Layer 6 of a small transformer language model trained on English Wikipedia (13 layers, counted from 0, width 128).
A neuron adds its activation times its output weights to the MLP's output. To switch it off is to set its activation to zero at one token and run the rest of the model.

Output weights of the MLP neurons that the questions are about. A number n stands for (n - 500) times 0.0013.
n23: 449,416,584,587,470,680,368,282,375,490,404,594,683,409,450,593,295,483,556,496,192,165,574,591,652,255,564,592,639,463,520,672,503,513,390,664,328,573,527,510,568,881,647,682,486,497,511,322,359,452,533,497,460,458,426,420,496,564,672,467,601,520,470,416,494,610,418,444,673,776,457,527,378,430,517,671,437,543,429,547,410,625,399,539,426,594,513,704,426,604,397,781,533,636,458,645,578,685,371,754,281,311,651,413,618,733,642,506,619,540,553,380,548,382,533,585,353,429,406,524,510,518,613,496,576,534,458,490
n43: 819,396,391,536,516,490,444,361,516,326,398,668,815,326,675,555,392,356,642,370,387,466,771,394,500,596,561,567,732,562,500,675,358,576,414,292,480,538,571,618,551,394,543,326,235,421,567,545,518,527,457,493,409,407,416,500,366,496,417,392,504,609,557,765,578,655,329,265,443,493,612,504,504,408,574,542,686,504,413,353,447,711,540,615,355,479,576,574,322,528,297,365,461,587,390,513,643,420,529,308,562,633,538,592,749,731,447,243,614,600,500,514,387,490,437,581,515,636,480,348,361,471,533,504,609,437,434,589
n49: 673,366,390,605,608,590,613,621,232,539,380,474,326,642,544,565,660,615,607,651,367,591,408,524,665,631,539,482,444,710,676,448,483,513,416,654,451,625,490,507,420,713,682,321,595,535,424,500,702,319,564,609,490,400,436,380,682,536,750,305,262,394,655,177,582,357,497,269,424,475,422,431,420,435,644,493,416,559,519,449,382,537,519,644,445,220,567,459,555,655,415,571,674,653,371,506,483,409,610,440,507,527,443,421,356,675,489,500,397,537,718,430,603,594,332,470,599,652,662,433,392,559,465,340,384,558,332,500
n66: 307,456,504,520,570,597,460,463,493,482,590,510,974,349,525,555,397,627,451,680,550,769,479,707,388,650,643,523,517,561,195,446,470,613,652,304,639,478,413,510,633,625,312,586,545,412,441,398,388,494,356,550,617,689,558,537,537,490,380,491,618,596,406,557,369,414,367,435,446,487,429,575,472,494,394,444,688,520,560,392,781,460,714,680,525,651,469,569,415,553,446,568,462,549,458,506,431,484,414,467,432,445,528,584,530,494,487,506,493,446,474,218,541,390,466,505,550,566,802,270,343,458,423,535,522,504,597,560
n100: 442,353,453,600,580,424,547,522,583,420,402,617,782,626,550,421,450,573,460,621,532,387,679,558,446,648,477,604,667,448,599,637,447,667,262,297,593,503,419,541,605,737,476,400,531,510,801,413,457,354,429,577,500,646,428,510,735,576,489,594,496,372,663,125,390,306,522,530,438,608,429,500,624,564,247,575,401,457,584,500,496,482,535,632,446,684,530,748,558,551,650,396,522,537,320,503,706,531,562,582,314,552,540,295,558,440,301,564,590,393,465,437,406,620,365,375,467,637,531,691,483,611,385,594,567,736,414,397
n142: 407,470,364,626,351,429,393,652,423,569,425,560,613,360,573,546,543,780,439,683,560,384,597,640,582,287,567,537,687,553,650,577,374,568,906,542,702,596,437,302,649,625,575,500,414,588,361,586,531,756,454,541,565,497,386,736,692,459,556,490,566,458,668,403,517,385,503,358,433,748,428,528,514,719,393,622,369,485,664,690,627,537,523,591,503,528,500,716,451,556,673,606,604,517,663,407,402,489,433,497,384,285,284,634,600,442,448,441,427,564,545,339,523,733,444,362,489,390,414,404,524,450,389,477,421,410,609,518
n147: 533,758,622,468,732,573,606,467,362,559,561,618,949,522,599,503,546,519,555,467,517,700,608,644,630,548,485,530,462,333,482,714,298,543,417,694,530,472,597,589,521,831,586,586,442,523,393,361,492,572,407,717,645,369,511,522,768,228,517,461,294,335,597,563,533,462,609,646,449,442,463,465,478,400,475,422,476,683,402,534,523,407,708,389,497,365,518,456,591,625,527,190,500,315,467,497,632,654,497,409,484,503,549,545,560,549,580,522,517,731,622,497,593,525,569,516,560,545,563,516,555,404,586,403,429,581,543,525
n199: 458,449,245,534,481,503,493,389,449,478,662,591,370,371,290,537,553,538,724,645,370,523,626,453,500,776,571,322,592,445,539,683,513,265,511,493,567,364,453,654,435,439,417,380,272,560,556,394,534,448,493,590,387,546,527,443,518,468,428,650,808,279,628,432,371,530,510,580,500,323,540,341,418,295,721,527,510,665,368,527,587,654,468,514,554,476,259,490,507,641,432,452,533,423,374,435,388,334,488,827,350,641,252,587,583,482,446,536,381,442,516,424,537,606,527,429,305,587,606,417,503,518,586,526,383,583,438,296

Each question names a token from some text and the token that comes next. It shows the activations a of the neurons there, in the order above. A number n stands for (n - 500) times 0.025.

Then comes g, the gradient of the next token's log-probability with respect to the MLP's output, scaled to length 1. A neuron's effect is roughly proportional to its activation times (output weights . g). A number n stands for (n - 500) times 0.00082.

"===", then "B"
a: 494,492,802,481,497,509,500,612
g: 398,458,618,526,272,489,309,554,585,422,676,411,574,390,635,610,513,362,447,555,317,620,453,461,620,609,672,427,751,567,485,486,512,498,533,524,436,396,549,261,370,557,503,482,594,445,352,557,385,312,636,576,494,561,456,349,373,581,381,554,325,671,655,602,502,454,479,395,420,392,391,447,401,646,493,553,568,646,479,455,748,544,667,414,525,393,453,543,557,450,561,490,549,575,499,558,497,457,373,579,500,437,449,413,634,520,309,369,627,546,551,368,586,386,622,573,514,495,629,571,551,388,314,195,360,535,533,771
Which neuron, switched off, lowers the next token's probability most? n49

"ab", then "e"
a: 547,502,511,481,485,372,515,495
g: 321,400,553,352,383,563,449,470,634,630,665,443,552,561,566,322,504,513,656,673,421,507,298,323,283,405,430,497,361,477,352,517,526,683,483,499,423,484,512,368,381,553,559,636,468,626,755,563,489,594,527,460,504,642,532,533,562,487,672,429,506,704,477,365,507,508,490,621,438,672,434,556,633,583,464,462,526,533,751,480,460,670,391,418,538,540,550,348,575,436,510,553,607,671,692,465,325,728,592,410,691,545,683,435,425,347,360,441,469,538,505,537,408,445,549,508,658,405,553,620,517,582,349,441,763,539,456,642
Which neuron, switched off, lowers the next token's probability most? n142

"ia", then " and"
a: 497,482,232,499,481,504,470,517
g: 630,325,624,590,508,482,544,495,654,488,614,502,525,367,617,445,613,523,501,629,648,589,519,563,418,493,441,482,598,555,530,596,315,454,548,386,599,660,516,384,358,635,420,300,541,768,472,502,295,457,558,437,520,350,510,571,463,351,414,544,373,567,490,448,517,422,321,595,445,238,597,624,574,614,721,410,371,352,496,723,447,695,296,486,502,370,516,727,697,413,482,492,499,457,399,526,318,306,450,564,461,440,567,438,438,465,351,507,482,365,471,561,601,492,260,617,490,524,558,470,502,694,561,612,617,362,387,441
Which neuron, switched off, raises the next token's probability most? n49

" (", then "L"
a: 490,493,514,512,503,499,481,619
g: 428,476,452,568,487,558,488,656,317,648,417,228,575,639,557,622,467,513,451,556,505,497,524,500,526,380,738,591,455,412,540,575,640,445,761,579,486,754,364,465,432,557,634,446,544,651,711,498,418,370,575,478,509,661,418,348,563,412,479,531,567,405,561,683,325,624,516,383,543,528,807,519,589,528,556,604,479,516,502,478,449,590,596,583,529,540,252,470,561,420,487,617,518,302,585,640,451,301,529,547,561,536,438,394,534,649,551,404,281,678,618,487,424,455,488,513,166,474,518,549,463,568,516,409,623,431,538,638
Which neuron, switched off, lowers the next token's probability most? n199

"\n\n", then "The"
a: 501,486,485,482,484,619,488,502
g: 540,319,379,597,455,384,354,625,458,438,184,533,485,613,304,448,619,502,617,381,530,592,599,472,413,539,456,526,335,354,455,668,465,583,508,534,768,569,405,467,480,429,602,508,512,791,451,614,467,596,403,494,491,632,468,511,549,517,320,520,628,496,496,632,496,430,401,631,449,494,409,511,316,479,618,525,448,492,396,675,370,335,553,508,760,462,289,546,672,353,436,319,413,344,500,593,463,430,355,715,502,468,460,260,568,331,491,472,509,420,440,496,556,417,320,515,515,525,592,476,620,507,399,564,368,446,481,310
Which neuron, switched off, lowers the next token's probability most? n142

"ad", then "c"
a: 484,475,500,502,502,447,721,510
g: 726,455,671,612,488,459,335,389,517,374,463,592,530,521,648,443,397,405,571,626,462,436,688,589,557,518,444,366,650,535,492,475,688,354,411,494,394,458,619,362,516,573,514,620,403,409,520,660,534,416,437,695,633,523,492,453,551,327,522,416,454,458,356,518,407,339,505,392,593,593,543,302,400,575,546,672,550,523,435,408,657,435,757,409,398,345,700,331,512,599,304,642,545,562,354,453,557,605,485,260,335,499,489,526,412,670,644,577,576,610,665,391,446,609,330,555,541,486,324,548,433,457,502,366,450,436,701,429
Which neuron, switched off, lowers the next token's probability most? n147

"gy", then " count"
a: 501,481,459,495,506,501,491,484
g: 544,561,579,554,644,499,474,483,408,662,401,367,415,604,337,495,566,470,307,315,589,523,287,584,312,549,525,616,372,409,510,489,641,290,447,564,399,422,378,573,515,410,299,664,503,397,537,719,346,539,528,550,733,540,538,514,533,569,600,534,461,860,482,639,571,627,418,416,409,422,441,467,406,475,406,514,679,548,484,447,534,609,518,531,437,468,378,191,430,537,693,300,563,453,626,582,542,582,562,598,412,371,528,515,567,753,532,480,535,514,543,396,360,475,572,451,371,559,344,333,550,378,356,558,523,511,510,579
Which neuron, switched off, lowers the next token's probability most? n49

"it", then "or"
a: 471,515,502,502,512,410,499,506
g: 661,462,585,486,456,352,593,517,499,682,452,498,456,286,375,567,313,342,475,312,402,522,629,527,486,255,441,472,365,464,418,337,581,418,533,521,546,232,572,523,645,433,424,532,593,679,490,577,487,351,358,555,585,359,602,440,528,642,407,443,617,374,578,487,556,462,645,433,504,510,449,571,419,593,556,340,435,400,445,642,700,466,525,556,488,512,625,594,268,712,549,441,480,455,343,542,690,548,418,607,708,589,758,490,325,519,491,469,485,370,543,363,508,574,491,548,499,630,392,389,447,328,468,465,745,589,401,364
Which neuron, switched off, lowers the next token's probability most? n142